Layer 11 of a small transformer language model trained on English Wikipedia (15 layers, counted from 0, width 96).
A neuron adds its activation times its output weights to the MLP's output. To switch it off is to set its activation to zero at one token and run the rest of the model.

Output weights of the MLP neurons that the questions are about. A number n stands for n times 0.0064.
n5: -13 -24 -4 35 2 15 17 7 28 15 18 35 19 18 -7 -63 38 7 1 -16 -24 -27 26 21 -16 8 0 -43 16 -3 18 36 9 39 -9 35 -30 1 -85 25 -5 2 -24 -16 0 -15 -11 -1 4 -4 20 -17 -1 -4 -7 51 -10 8 -27 -40 -1 -18 40 39 19 -10 -14 19 9 -4 20 16 34 7 -31 1 -4 14 -18 -9 28 13 -8 13 -30 12 -24 21 7 -26 -71 -44 -6 6 -18 -4
n39: 6 -51 22 9 -35 -11 -79 -18 17 -8 -20 49 64 43 -40 10 26 22 43 -27 -11 1 11 -25 16 -30 4 21 -33 -36 32 9 -8 6 14 12 -27 -8 28 -5 -19 -26 17 -31 -19 -24 22 -2 17 8 31 -1 1 -30 -37 3 0 -19 -51 26 48 -50 7 -5 -38 -67 32 7 -14 -11 -6 9 -27 -3 50 3 -16 4 48 1 10 5 40 11 19 60 -1 -13 25 21 32 -7 10 -17 10 -6
n62: 5 18 -32 14 15 -2 15 -19 -47 -38 26 -17 7 -46 60 8 11 59 -14 7 -44 60 21 26 14 34 -3 -43 33 10 20 5 -15 -10 9 -2 -35 79 3 19 3 -14 -10 -41 22 -3 -30 30 42 -33 -59 2 -28 -12 -38 21 21 -60 16 -9 15 -23 -37 20 -17 -31 40 50 -16 -16 -27 20 -11 -11 -22 24 24 -10 -28 -25 19 12 -21 -10 -13 -9 44 -8 -28 -13 1 -15 54 34 -12 10
n76: -34 -6 -37 -11 -9 -3 1 -9 -23 20 -5 -33 35 48 26 9 45 -5 -15 -10 -31 -21 2 30 8 -26 -3 -38 15 35 12 3 -14 49 38 -18 18 -24 -13 22 -2 17 18 0 -10 21 -39 -9 -8 -7 10 13 -1 5 -3 22 -54 -7 0 17 0 -36 12 -3 -26 17 -6 16 26 -6 -7 -5 -17 44 11 -17 -14 3 27 -2 -13 -14 -37 15 -5 -2 -9 21 13 23 -19 -7 35 -30 28 -10
n87: 13 -28 0 -2 -8 -26 -30 -37 9 35 11 27 24 13 6 -16 -6 -44 50 25 -8 35 -15 15 13 23 -40 3 5 4 24 7 -9 31 14 -2 -7 -45 12 -18 5 18 -7 -27 -10 33 -34 18 -7 5 12 -33 -14 10 -42 7 -3 9 10 -9 -8 -29 -1 19 -2 -9 -37 -20 0 -22 4 15 -4 11 -34 4 -1 -7 7 34 18 -8 13 13 -24 24 16 4 11 -6 -1 5 -34 -5 24 0
n102: 13 40 4 -4 20 19 3 5 -20 11 -6 9 -16 12 27 36 -12 -18 -6 -13 8 21 14 10 9 3 -22 -7 1 -20 -4 -21 -6 0 -7 -4 8 -27 25 -21 -40 -22 -11 4 6 20 -13 -7 -3 6 16 -24 9 0 -10 -2 -6 61 7 8 -9 -18 -11 1 34 0 -7 7 7 -7 3 -13 22 15 11 -23 4 -4 -12 -1 11 -24 -2 -21 14 -10 23 -8 -16 4 -3 -43 1 10 -6 -17
n115: 16 4 24 15 -17 -7 -36 1 -9 2 13 -6 29 -18 -2 47 0 37 -10 18 -6 2 4 -18 -17 -33 11 -14 2 -8 -34 14 22 -25 -6 -3 7 -20 25 5 31 -22 5 12 -6 12 -2 9 1 -8 -19 -7 -10 3 3 -7 -12 4 -10 -5 13 12 -5 -6 -35 0 -30 7 22 1 8 -2 37 -9 -1 -35 8 6 -10 -15 -14 22 14 40 -6 0 4 2 20 -22 11 26 -26 -4 -16 -5
n117: 9 8 48 6 -33 13 28 -22 1 1 21 13 -11 21 39 -48 31 -6 7 16 31 18 2 -7 -12 -15 12 -7 10 -47 26 19 -34 5 -36 24 -23 -9 -29 -23 -33 -3 -12 19 1 53 27 27 -19 -16 13 11 -23 -25 -3 43 7 11 -11 -12 -25 20 11 15 31 -34 67 -12 -28 12 -30 49 -23 12 27 -11 -13 15 -6 6 -44 -4 -44 5 -39 -6 5 0 -41 -4 27 -4 -18 13 4 -4
n138: 30 14 -21 35 5 5 -3 9 28 2 -10 -23 -8 5 -17 -40 -12 9 -9 33 13 -23 15 -29 -26 -6 -6 7 7 -5 9 16 -18 3 19 -2 -21 -20 41 50 -9 -7 19 -41 0 -20 9 34 15 48 -62 2 -18 -8 -3 -18 -22 -8 -17 13 2 16 37 1 -54 -11 42 24 1 8 6 -13 8 -14 -18 1 -28 -27 21 -60 8 19 16 32 20 -19 -23 15 9 8 -2 5 12 -5 7 -7
n148: -2 -7 10 8 5 64 26 -16 -76 27 10 -64 43 55 -12 -94 29 38 -5 -35 -48 -10 -13 -25 -9 -59 18 -11 -8 -56 14 7 -59 83 -29 10 11 45 37 -44 9 -21 47 1 -34 -21 -45 -28 35 -13 41 -31 -10 -11 -45 -39 50 34 -20 -1 -6 35 79 17 57 -41 1 -26 -7 39 15 -6 21 5 -71 -40 -4 18 -20 36 19 -3 19 31 17 -46 -1 -12 36 -8 5 -10 -5 22 27 42
n164: 28 65 9 1 12 -5 16 3 -14 -15 -23 16 -53 27 13 -46 21 30 16 -11 -1 8 -27 -33 11 -7 38 29 15 10 48 -6 -1 -8 3 61 -6 -71 42 21 23 22 -25 -8 -19 -4 -9 29 23 31 -22 -3 -6 -27 -2 3 25 -36 -40 0 0 -18 -27 1 35 23 1 8 -11 -18 -35 12 -19 22 -45 -46 2 -29 22 20 5 -18 24 -34 -25 7 6 23 11 -3 -13 -19 -42 -8 12 22
n175: -4 -4 -2 12 50 1 -26 -12 2 48 8 4 -40 3 6 -43 -64 20 24 -27 -8 -17 3 -3 21 24 -22 -7 28 -24 -7 -30 21 6 9 13 -35 5 11 12 7 16 -32 -7 -23 2 18 7 -7 17 -21 13 13 -29 -10 6 -14 23 -28 18 22 12 42 18 29 -1 -2 -18 -16 -32 -28 4 19 -28 26 -7 -11 -17 49 10 -31 18 -27 0 -11 -14 41 22 -3 -23 -36 -4 16 -19 16 25
n178: 6 -29 -34 9 16 -17 6 -4 6 -1 2 -1 -3 -21 -20 1 -38 -12 -26 32 23 -1 11 31 -5 -13 -15 50 44 -8 -22 1 41 51 40 2 15 21 10 -31 24 32 -18 54 -14 -3 56 24 -21 31 -14 15 -11 13 0 -21 16 10 2 15 15 -31 3 -5 -16 -19 -13 -48 -2 6 22 26 -45 -9 -12 1 -16 -10 22 45 -11 -60 -13 -8 -1 -47 5 8 -30 -23 0 -4 -21 16 -19 -9
n192: 10 17 7 11 -32 -20 20 8 0 30 18 -2 29 40 16 -9 4 14 8 -21 -35 -18 -24 13 -4 -11 22 -53 -5 31 14 29 65 22 -40 -29 -11 26 -5 33 -15 33 -40 2 -27 -35 2 10 18 26 6 39 -57 33 -33 -12 13 40 14 -25 6 -20 -26 37 33 -19 23 -8 -11 -32 7 -5 -12 -12 -6 -13 13 21 -3 16 19 12 -21 10 12 -25 6 12 21 -33 -41 -30 -29 -14 -20 -21
n195: -14 42 29 5 -13 -10 13 20 -14 -12 11 -44 13 32 -2 -36 3 -31 -16 25 -6 -20 -14 -4 -15 27 22 -25 19 2 -32 42 14 -4 4 -12 0 5 -22 14 -23 6 -23 -10 14 13 -12 20 26 -20 2 14 -1 21 -31 3 35 11 -14 -27 -14 -11 13 -14 -12 17 19 -22 4 -6 -37 16 -14 4 18 -1 4 13 -37 -4 14 -20 14 46 4 -4 31 -2 7 -28 26 -14 16 -21 -5 17
n218: 14 6 -8 25 31 13 -23 6 26 7 30 -12 -27 -31 -20 -32 -20 -78 -13 11 -9 0 -9 -2 -10 -35 20 9 -48 -8 11 15 3 5 1 -17 -15 -3 14 11 33 -46 -30 -42 -4 47 -10 17 -17 -15 -20 3 33 -31 34 18 4 37 -2 -1 -10 -3 1 -12 61 -16 13 -2 -20 -10 -14 1 62 -43 41 13 -5 22 2 -9 30 24 -2 -5 -20 32 -18 -35 27 17 -1 -34 43 2 6 -9

Each question names a token from some text and the token that comes next. It shows the activations a of the neurons there, in the order above. A number n stands for n times 0.067.

Then comes g, the gradient of the next token's log-probability with respect to the MLP's output, scaled to length 1. A neuron's effect is roughly proportional to its activation times (output weights . g). A number n stands for n times 0.0044.

" m", then "om"
a: 2 28 0 0 -1 17 -2 0 -2 7 -1 4 0 -1 -1 44
g: -49 -26 -10 -8 54 16 -10 -11 4 0 18 -30 16 -23 32 -18 13 12 -45 6 1 -36 0 19 -28 29 -8 16 -14 -18 -3 21 -27 8 5 -11 -1 31 -22 32 21 -33 10 -17 39 23 27 -26 -27 -15 3 12 18 -10 -28 -24 34 -10 34 -10 6 25 -11 -1 22 44 3 3 12 7 26 -47 21 20 -23 -23 -2 19 -1 -43 23 -35 -5 -11 -17 28 12 -5 28 -24 40 -31 41 -31 -18 -7
Switching off which neuron hurts the next token most? n218

"t", then "l"
a: -2 11 26 -1 -2 22 8 -1 0 0 8 0 -2 0 -2 -1
g: 14 53 -16 19 -17 14 -11 -1 -5 -6 4 -6 10 15 16 -31 15 14 5 23 -10 10 38 12 69 -5 -45 2 16 0 27 5 -13 -13 15 0 -2 -14 6 2 5 9 18 -11 21 -7 7 -8 -4 16 5 -12 -23 -12 -49 -25 34 0 7 -23 -18 6 -19 -49 12 18 27 -1 -14 18 -34 -3 26 -7 -28 -38 32 -47 7 32 9 -29 -56 58 -17 17 -19 -40 22 25 2 -26 4 -15 -37 28
Switching off which neuron hurts the next token most? n62

"d", then " con"
a: 6 24 -3 27 0 51 0 -2 0 10 -2 0 0 2 -1 0
g: -7 -2 1 -12 -17 -25 12 -12 -41 36 -7 -33 -23 12 -11 -1 -20 1 -11 -18 1 5 -2 36 39 11 -40 -29 7 2 41 0 -37 45 -9 -10 -15 -14 10 -10 16 -44 -28 26 6 -8 6 -19 1 -9 27 24 7 -47 1 62 3 56 -4 -13 -1 -3 19 21 45 28 9 -3 13 -7 8 7 -5 -13 11 17 9 -38 -1 25 -5 -18 0 8 0 -23 28 3 -16 -17 4 -80 43 26 7 -15
Which neuron, switched off, raises the next token's probability most? n39

" b", then "ut"
a: 18 0 0 -2 -2 3 7 0 0 -1 0 -1 -2 -2 0 0
g: 49 46 -13 -31 3 -17 -30 13 -10 -14 38 -3 23 -16 -9 13 -19 2 -2 -1 0 32 9 15 -5 -18 20 38 -27 0 23 -1 -16 -5 43 5 -5 26 8 58 -36 -22 26 -32 -18 -10 -67 -25 11 18 -26 -51 3 12 -5 1 -17 16 -3 19 -5 -13 21 33 -41 5 -12 9 2 -18 1 9 -15 20 -3 -20 39 6 6 -21 -37 -22 -14 -1 32 13 4 52 -1 -24 -8 -4 -19 28 17 -35
Which neuron, switched off, raises the next token's probability most? n5

"ar", then "i"
a: 7 0 -1 -1 -2 19 -1 0 -2 0 0 -3 0 0 0 0
g: 6 -8 14 -27 17 -2 20 25 -5 4 -14 1 -8 10 -4 -16 3 -30 -23 39 -21 -3 1 -27 -43 -41 39 2 -13 -32 -9 28 -49 -4 40 22 13 -14 9 31 8 -15 0 -14 -11 20 -10 -15 -40 -21 -18 6 13 21 24 34 1 20 0 -11 17 -28 17 -1 13 -33 69 -53 3 23 -43 19 -10 -33 9 5 -45 -6 -24 -26 18 58 17 -10 -17 12 20 2 3 14 16 22 26 -13 21 16
Which neuron, switched off, raises the next token's probability most? n102

"un", then "ic"
a: 6 -1 -1 0 0 36 0 41 -2 -1 -1 0 10 -1 -1 -1
g: 12 3 10 -51 36 25 3 16 20 26 -15 54 19 -22 -38 -9 18 -27 -46 -29 -26 -23 -4 13 -13 -22 -13 -22 -24 32 -1 23 12 -1 12 -8 34 -15 -10 15 -29 -17 -28 10 -6 -41 -6 -23 -17 -15 -14 -26 -7 35 -8 8 24 -46 -14 5 5 34 10 -10 -4 18 4 1 -25 4 0 29 0 76 7 -29 -23 14 -43 7 22 46 2 -3 14 10 -21 37 8 23 8 -6 -18 8 24 20
Which neuron, switched off, raises the next token's probability most? n117

"c", then "r"
a: 48 0 -2 -1 -3 -2 6 0 0 -2 -1 17 -1 5 0 -2
g: 4 -16 -23 -7 16 0 7 32 20 -21 -1 16 27 -6 39 14 10 35 -53 27 -16 -4 -1 19 -13 -34 -3 3 -26 66 27 -18 -3 12 5 17 4 -20 -20 24 32 -14 -28 10 -31 -28 -9 -10 12 36 39 21 -37 29 -45 5 3 -13 -2 12 -9 -21 -28 7 10 18 -32 3 -14 19 -21 35 -11 27 -32 -11 22 -6 39 1 -23 -25 -19 45 -19 1 -22 9 17 15 -14 -14 -13 -41 31 -44
Switching off which neuron hurts the next token most? n5

"iv", then "er"
a: -1 0 14 -3 0 14 0 0 10 0 42 -2 14 0 1 -2
g: 14 33 -1 -9 -3 -36 -3 -30 24 -38 -2 37 -15 1 16 13 -13 16 -1 -23 -49 -7 -5 13 -20 26 5 -32 -4 6 -4 31 -23 6 19 12 -38 -28 28 15 -22 14 31 9 31 30 -4 8 -4 4 -4 12 -5 -40 -23 -33 -20 -6 11 -17 62 -21 -5 -36 4 64 35 26 3 4 -5 -1 -23 37 23 -10 -3 -35 -20 14 -4 -23 52 -32 13 8 -16 -3 -3 11 19 -33 -15 42 -15 -23
Switching off which neuron hurts the next token most? n164

" s", then "c"
a: 25 -3 0 0 -1 10 -2 0 0 0 -2 -2 49 -1 0 10
g: 11 41 -25 13 -6 11 -55 -12 -6 -1 -4 -46 -15 -10 39 17 4 29 13 -38 -9 -8 22 19 28 27 -3 31 55 45 8 -27 4 6 18 4 -5 48 19 -45 -5 -8 -9 20 -15 -9 -10 24 32 -14 -33 10 -4 -29 -33 2 -8 18 -16 -23 22 -7 14 -23 17 0 -40 25 37 -5 9 9 -4 -7 -19 -31 10 -20 28 1 32 -29 -24 -35 -24 16 -10 -4 -3 27 -47 -5 -14 -24 21 24
Switching off which neuron hurts the next token most? n178

"ac", then "he"
a: 2 2 0 -2 0 8 25 9 -1 0 0 19 0 0 0 -2
g: 11 -12 18 -55 39 9 -31 -18 16 -9 13 4 10 -49 -36 24 -9 0 8 -26 -58 2 20 -10 9 26 0 -9 -22 21 -22 -8 -35 8 6 17 10 49 4 -16 8 9 18 -14 2 -8 58 22 -9 17 10 23 1 -73 -2 -19 -35 -16 5 42 11 -29 9 7 29 -30 -15 -17 -9 -21 -12 -1 -10 -23 0 29 10 -7 16 -14 20 13 40 6 -8 24 -1 16 21 13 31 -40 -4 -2 -23 37
Which neuron, switched off, raises the next token's probability most? n117

"ive", then ","
a: 0 0 0 0 -1 -3 8 -3 0 0 -1 0 -1 -2 -2 0
g: -20 -8 -15 -4 -21 8 6 12 25 -5 42 5 -27 -2 4 31 33 -19 -7 -9 -8 11 10 -30 -23 -16 51 -14 -7 34 -27 -4 0 -30 -3 -2 14 31 -49 20 39 0 63 -9 -17 -10 -13 25 16 4 -19 -11 0 -18 -21 -25 23 -37 -38 -34 48 34 -26 6 -2 -20 -11 11 -3 45 -17 22 25 -15 -14 6 3 -12 43 -13 -15 -41 15 7 29 -8 -3 -35 15 22 -12 39 12 -8 -43 8
Switching off which neuron hurts the next token most? n115

"5", then " the"
a: 0 48 0 0 0 25 -1 22 -2 63 0 3 0 0 48 -1
g: 18 -2 -14 -44 18 20 -35 -11 -20 9 -10 -5 35 -3 -10 10 -6 -2 22 39 -13 13 -8 5 32 -27 1 16 8 -17 7 -1 2 30 5 -40 14 -8 -20 -51 -35 -2 -39 -47 -11 -9 -9 1 -1 19 45 -6 37 59 8 3 -9 -18 8 48 30 -15 1 9 -14 -15 5 34 -29 -13 12 -21 18 1 24 -30 -28 6 16 -9 13 -19 -12 14 -34 29 -59 -7 42 9 53 -5 -21 4 14 -3
Switching off which neuron hurts the next token most? n39

" the", then " c"
a: 3 -1 0 0 6 0 -1 -3 -2 0 -1 -2 -1 12 65 4
g: 19 71 14 -14 6 -69 21 12 -9 37 -25 -25 8 29 6 18 -16 -19 -17 -28 6 -8 -8 -43 25 -28 25 -3 10 11 19 -10 14 -22 1 -8 2 15 11 -38 19 -1 -38 17 -6 -14 -19 -16 3 -8 27 -41 24 16 2 28 27 48 -24 -3 11 -4 -10 3 22 -42 0 -6 -6 1 33 48 -1 -9 4 -6 -1 20 -16 -37 25 -19 -10 -40 -13 -2 35 13 -4 -3 -27 -26 52 9 -17 -7
Switching off which neuron hurts the next token most? n195

"\n", then "H"
a: 2 -1 -3 0 9 -2 -2 -2 7 0 0 -2 -2 49 39 9
g: 23 -35 33 34 -3 -32 20 -28 23 -13 17 23 54 -27 -30 -9 16 -25 -4 20 39 7 27 -15 1 1 1 24 -39 2 8 17 2 4 -2 -18 -26 6 -10 25 24 -17 16 41 26 37 -23 -7 -5 6 -21 -52 -40 -73 1 5 -43 -21 -21 7 -16 23 -1 13 18 7 29 -18 26 1 20 -11 -14 30 -15 -10 -17 23 14 -47 13 -23 8 -2 -31 -14 1 -9 32 1 32 -18 -4 12 -9 10
Which neuron, switched off, raises the next token's probability most? n192

"ion", then " O"
a: 0 0 0 26 -2 12 0 0 0 3 0 -2 0 -2 14 -2
g: 51 1 -30 24 -51 19 -3 -3 -32 -8 -16 7 3 47 -1 -19 35 -3 33 13 -8 13 -9 -1 -10 -77 21 29 28 10 4 1 -40 21 3 -4 22 -9 2 -4 -15 -29 -5 27 52 12 -26 2 11 18 3 -21 10 -6 -21 -27 -39 23 21 12 -5 -2 7 -10 26 7 6 1 5 -46 9 8 -27 -6 42 -9 14 3 10 12 -17 -23 2 3 -11 3 -20 -55 22 22 45 -8 -39 -35 9 -8
Switching off which neuron hurts the next token most? n76

"ec", then "is"
a: 11 0 0 34 -1 1 0 -2 94 0 30 58 -2 -2 -2 15
g: -34 -36 12 4 12 28 1 -4 -14 2 -19 -8 5 -8 -22 5 -5 26 1 6 -15 -15 -16 -2 -3 -30 25 15 4 -24 7 -21 -27 16 31 16 18 13 25 4 -1 -24 -33 -5 16 -30 37 9 -59 -16 48 11 -33 20 -22 3 -22 8 1 -16 30 -11 30 30 5 -37 -8 48 -15 -15 -24 24 -13 -36 19 -2 -11 22 20 -25 -19 55 11 -60 45 -9 -10 -3 3 -36 6 23 30 41 11 16
Which two neurons, each switched off alone, lower its probability most, in order? n175, n138

"an", then "ge"
a: -1 0 36 0 0 -2 -2 0 0 0 8 -3 0 0 0 0
g: -7 18 22 5 -22 -21 -5 11 25 13 5 21 -51 0 68 -35 -29 5 -45 30 -1 -11 -1 -12 -1 -18 52 -16 10 24 13 -12 -22 6 19 32 8 -29 12 -16 34 42 -11 30 -17 -51 -10 -3 -20 30 1 -16 -1 -11 -27 22 33 9 29 1 -10 19 -2 5 -3 49 -36 -18 1 2 -22 0 -23 -43 26 -24 22 -38 -14 -31 5 3 31 -23 8 8 25 -26 0 -15 -15 12 20 13 12 -23
Which neuron, switched off, raises the next token's probability most? n62

"v", then "ian"
a: 9 0 0 0 -2 24 5 37 57 0 -1 -2 -1 -2 0 0
g: 30 19 -6 20 22 -16 -6 -25 -38 11 9 -43 -26 42 9 -10 -39 9 -21 18 9 -9 4 16 -7 -28 -30 -1 -13 17 16 71 -7 -11 -3 35 -22 26 45 7 35 -8 16 -5 5 13 38 11 1 20 -24 -27 -3 -6 -38 -29 31 -8 -10 -23 -33 -7 -43 8 5 -35 2 -23 -6 2 -26 51 -5 7 5 -16 5 16 -45 -9 -16 36 8 1 -5 -16 -20 34 -28 5 13 6 27 48 -3 -4
Which two neurons, each switched off alone, lower its probability most, in order? n138, n117

"her", then " G"
a: -2 39 0 12 6 11 0 6 -2 42 0 -2 0 0 -1 -2
g: 27 -23 5 55 6 26 -31 7 4 -1 30 -9 24 11 -2 -22 21 -23 22 16 -11 25 -27 32 5 -18 -3 5 -14 25 18 -11 -15 33 21 -35 2 -8 4 23 -3 4 -36 -62 11 -16 -13 -9 4 -14 -8 -29 -19 -20 -18 -34 -33 19 -24 25 23 10 46 -35 29 -27 -22 14 16 -6 4 -10 15 43 -9 -33 -1 -8 -10 50 9 23 -2 -13 -27 16 -10 -20 27 -7 48 -8 -43 -17 39 -19
Which two neurons, each switched off alone, lower its probability most, in order? n148, n39

"l", then "it"
a: -2 0 16 -2 -2 34 33 -2 0 2 0 0 0 7 0 0
g: 11 -15 59 50 -4 11 7 -5 25 -7 19 -22 -12 -24 13 -8 39 -12 0 20 9 -4 6 3 15 -40 17 9 47 -29 4 -23 7 16 -6 -20 -21 1 56 -28 17 18 -15 -19 7 0 -1 47 -37 3 -59 -11 -11 44 -14 -32 -3 26 -29 -52 -12 -39 42 -12 11 -33 30 -13 4 23 13 -17 4 -43 2 -15 10 -4 16 16 -13 3 -5 25 15 22 -7 -4 10 -38 -1 -25 9 6 -17 -4
Switching off which neuron hurts the next token most? n115

"ter", then " M"
a: 0 0 0 5 10 24 -1 -2 0 0 -2 0 -2 -1 0 -1
g: 41 -24 16 43 -16 16 -5 -36 -36 -33 5 10 24 -7 19 -13 25 -23 6 18 -4 35 -41 47 1 -24 -19 28 7 -4 43 -17 -48 31 35 -5 0 -46 6 -9 -32 32 -26 -17 -3 12 10 14 -9 -18 -4 -29 3 -19 3 0 -50 34 -12 22 7 -39 10 -26 -11 2 10 17 1 -16 16 -13 7 -3 2 -22 -26 -3 -5 22 -2 36 1 54 -15 25 32 -11 -3 3 26 7 -34 -7 28 -25
Switching off which neuron hurts the next token most? n87

" re", then "v"
a: 39 0 0 -3 -1 -2 -3 -1 32 0 0 -1 1 -2 0 0
g: -3 76 48 19 -35 -30 -3 11 -2 -1 -11 -27 -16 -26 2 -7 36 -8 3 1 9 24 -21 45 -65 -16 47 -15 9 -3 -18 -6 0 2 28 20 7 -23 10 8 -20 -10 -34 -38 6 -23 -23 27 25 43 24 -16 -13 7 15 8 23 -10 39 16 -33 13 -3 12 -62 14 12 -33 24 17 3 -8 -1 -44 13 10 0 -5 3 -9 10 4 0 -42 6 33 -14 -4 -1 -4 2 -1 -30 6 -3 -1
Switching off which neuron hurts the next token most? n138

" in", then "ter"
a: 16 0 0 0 12 -1 -1 -2 0 -1 0 0 -1 28 -3 0
g: -21 9 -6 12 23 -34 19 -2 -6 -2 43 7 -4 -20 22 42 -8 -5 13 -14 -9 -8 -36 -4 16 -4 6 11 14 -17 16 15 -2 -46 -23 -12 7 35 -5 -17 19 69 38 -15 31 23 21 7 -18 -17 11 30 -12 32 -16 -14 -39 -3 28 23 4 -34 -8 -31 32 12 -2 43 1 -40 -4 -17 -33 5 8 -14 49 -10 -63 -6 20 -3 -10 -3 25 10 -55 -25 2 -36 -16 -7 -11 -4 13 6
Which neuron, switched off, raises the next token's probability most? n5

"en", then "al"
a: 0 0 -1 -2 -1 44 6 0 -1 0 15 -1 -2 -3 0 -1
g: -35 -11 18 1 4 3 16 20 -10 0 17 -11 8 -2 -33 -36 -22 -29 -10 9 15 34 15 -43 37 26 -15 -41 -1 -31 0 7 30 -6 24 -2 27 15 -34 -43 -42 -25 13 8 11 6 9 -21 33 10 3 9 5 -8 -25 -18 51 0 44 -14 37 18 16 -6 -32 -33 27 -3 46 31 -6 51 -7 -33 -4 0 28 -14 -34 -41 -17 26 -4 4 -12 -25 13 -31 -4 -8 26 1 2 24 -19 24
Which neuron, switched off, raises the next token's probability most? n164

"m", then "ong"
a: -2 0 10 -2 -1 0 0 0 -2 -1 5 0 -2 -3 -2 13
g: 50 -16 25 -10 19 4 6 2 -13 -1 0 21 40 8 17 36 -21 31 1 28 3 3 2 -13 -21 -21 -3 2 -3 5 -20 25 -16 -20 -11 5 -8 -4 -1 34 27 54 31 4 -13 -10 0 17 -23 42 -13 -32 28 -30 -34 -63 1 -39 -27 -12 -5 -19 -8 39 -83 -13 14 10 -4 -24 -9 5 -24 -5 -23 -23 -24 17 -2 14 12 -23 20 20 -8 -9 -9 14 -13 -33 28 29 -8 20 33 24
Which neuron, switched off, raises the next token's probability most? n218

"el", then "ation"
a: 0 0 0 0 0 -2 -2 0 -1 0 10 0 -2 -2 0 0
g: -12 5 22 0 4 -12 16 -19 14 -17 2 26 26 24 -2 25 11 -4 6 -3 8 0 19 7 12 20 -11 24 -6 35 11 -29 4 -47 -26 -63 -18 2 46 -2 -49 13 -8 32 38 10 23 -30 -34 -6 21 -30 17 13 21 3 -3 7 25 20 -51 3 -7 22 -9 -24 17 -22 21 18 10 -1 25 -6 42 28 11 60 -39 -8 -28 -7 -26 -6 -9 10 -8 1 -29 -37 -9 -21 -11 -41 -4 -48
Which neuron, switched off, raises the next token's probability most? n164

"her", then " s"
a: 0 18 0 -2 56 1 -2 35 0 -2 0 0 4 -2 0 0
g: 30 -1 8 -7 -6 4 26 5 -16 20 -17 28 -35 -25 -26 -8 14 39 8 8 4 -29 -10 -2 10 5 -13 11 -4 10 15 -28 5 26 -2 32 -25 -22 -10 -36 -26 -35 -9 27 -4 25 24 4 38 -21 18 17 -21 -66 -5 2 2 20 -15 16 -57 -11 -20 4 12 -15 21 -28 18 17 -18 7 -18 -23 14 16 -15 -10 -10 -11 24 -5 -11 20 -32 -5 45 70 -12 3 19 -20 56 3 40 -43
Switching off which neuron hurts the next token most? n117

"en", then "at"
a: -3 0 -2 -3 -1 23 14 0 -1 0 -2 11 -1 -2 0 0
g: -9 -39 20 -9 -14 12 -20 -12 1 5 24 33 5 -19 32 2 -9 38 9 13 22 17 28 -38 -26 33 -46 25 -21 -2 -5 -17 12 -30 -45 -40 -5 -36 4 18 -30 4 -15 -9 43 58 7 -28 -10 23 -15 -23 0 5 29 20 -9 -5 7 -32 -4 -2 -1 31 9 -1 14 3 13 25 -18 -10 -9 -24 -18 -1 40 62 6 -24 8 -20 57 -20 11 -7 13 12 9 -31 15 -38 0 4 6 -39
Switching off which neuron hurts the next token most? n102

".", then "\n"
a: -3 -2 -2 0 -2 -1 -2 -2 6 0 0 -2 15 19 47 19
g: 1 22 -13 19 -11 -29 -14 46 34 10 -26 -9 -35 11 -24 2 -36 8 -38 -18 -5 -45 22 -31 12 33 16 -14 7 10 27 -11 -36 -51 -58 41 -30 -5 -23 12 16 1 45 39 -8 -18 0 18 1 -6 -22 54 38 -33 8 17 52 -26 -3 -20 -11 6 -2 -24 6 3 15 -2 -8 -6 -24 4 9 1 -12 8 21 8 3 -16 -36 5 17 -12 34 2 -9 7 -1 -3 2 13 47 10 -4 28
Switching off which neuron hurts the next token most? n195

" an", then " of"
a: -1 1 0 3 25 -1 -3 0 0 0 -2 -2 0 0 -2 -1
g: -19 -13 7 -15 -4 -10 18 21 -31 -5 10 -10 1 26 27 15 -22 -15 -17 -1 -8 -27 -21 -12 -13 -12 18 -2 -12 -5 -6 24 36 31 -12 -18 33 24 -5 26 -12 -56 18 -34 41 8 -37 17 10 -9 -23 -2 14 14 -47 18 10 -27 -6 -38 5 18 -4 -3 11 21 -12 32 23 18 -4 56 47 25 15 10 38 23 10 7 24 -50 2 -25 -38 -24 -72 -10 5 -32 12 -9 14 8 -9 7
Which neuron, switched off, raises the next token's probability most? n87

"\n", then "==="
a: 5 -1 -3 0 8 -1 -2 -2 14 0 -1 -2 -2 47 41 7
g: -5 -7 7 -35 -28 36 12 21 -50 -28 -3 9 -17 42 -8 12 19 -11 -10 -4 -31 15 1 36 -8 -22 12 -21 7 -8 -22 -37 -20 9 -28 9 34 26 6 -32 -31 61 -30 -20 -25 -40 13 11 -14 15 36 41 7 1 -1 -9 13 58 4 -30 -42 4 -7 -6 11 -21 -15 13 4 12 -37 -15 31 39 43 13 5 -22 6 -29 15 38 18 13 28 -9 -22 -18 -2 11 -6 7 13 8 1 -17
Switching off which neuron hurts the next token most? n192

" ch", then "all"
a: 18 0 -1 -2 0 -2 -1 0 0 15 0 -1 2 -2 15 -1
g: 9 -46 -2 -8 19 -61 -6 -8 -12 -22 -42 -6 -56 21 -33 1 -4 11 -29 -21 3 49 30 3 7 2 46 -29 13 -49 6 2 25 2 45 10 -9 16 6 -4 31 13 43 2 2 26 -16 13 31 10 16 -2 24 3 -19 -3 -35 -20 11 17 1 8 -18 42 51 -10 10 -14 -4 -14 8 -17 32 -27 -9 50 10 0 -31 -31 -17 -17 -35 1 -15 10 -10 -2 10 22 -6 -5 -5 -23 3 23
Which neuron, switched off, raises the next token's probability most? n195

",", then " a"
a: 0 30 -2 0 0 26 0 0 0 6 0 -3 -1 0 15 3
g: -11 -5 -15 -3 61 22 -21 -63 -10 37 -23 -18 16 -9 -22 38 -17 31 3 -34 28 7 10 -5 5 -15 -43 -1 13 9 -6 39 0 -15 0 -14 -19 13 -11 -18 -23 38 0 40 -23 28 53 -26 -9 16 25 17 21 26 -2 16 -1 6 -10 1 9 0 -58 3 -3 -43 32 -6 15 -11 7 -20 -21 -31 10 -4 -39 13 -15 -2 -18 -44 5 2 8 10 -2 33 -6 18 -13 3 22 19 -39 35
Switching off which neuron hurts the next token most? n39

" k", then "n"
a: 5 0 0 -2 0 6 0 0 -2 0 -3 0 56 -3 0 7
g: 7 18 -29 41 18 -9 -26 -39 -17 -6 -8 -31 47 -34 -3 29 -38 -45 -35 9 -29 8 45 17 -24 -23 -18 -9 41 42 13 7 20 14 -7 -31 6 6 43 6 -3 35 5 21 0 2 -27 18 1 -23 -20 -2 -24 -8 10 9 8 7 53 13 8 30 12 -2 -15 30 -18 5 17 -15 53 -2 7 37 -36 2 23 -18 18 -22 7 -30 -31 -8 2 -30 -7 -14 -28 -12 -34 22 10 -1 -4 -6
Switching off which neuron hurts the next token most? n178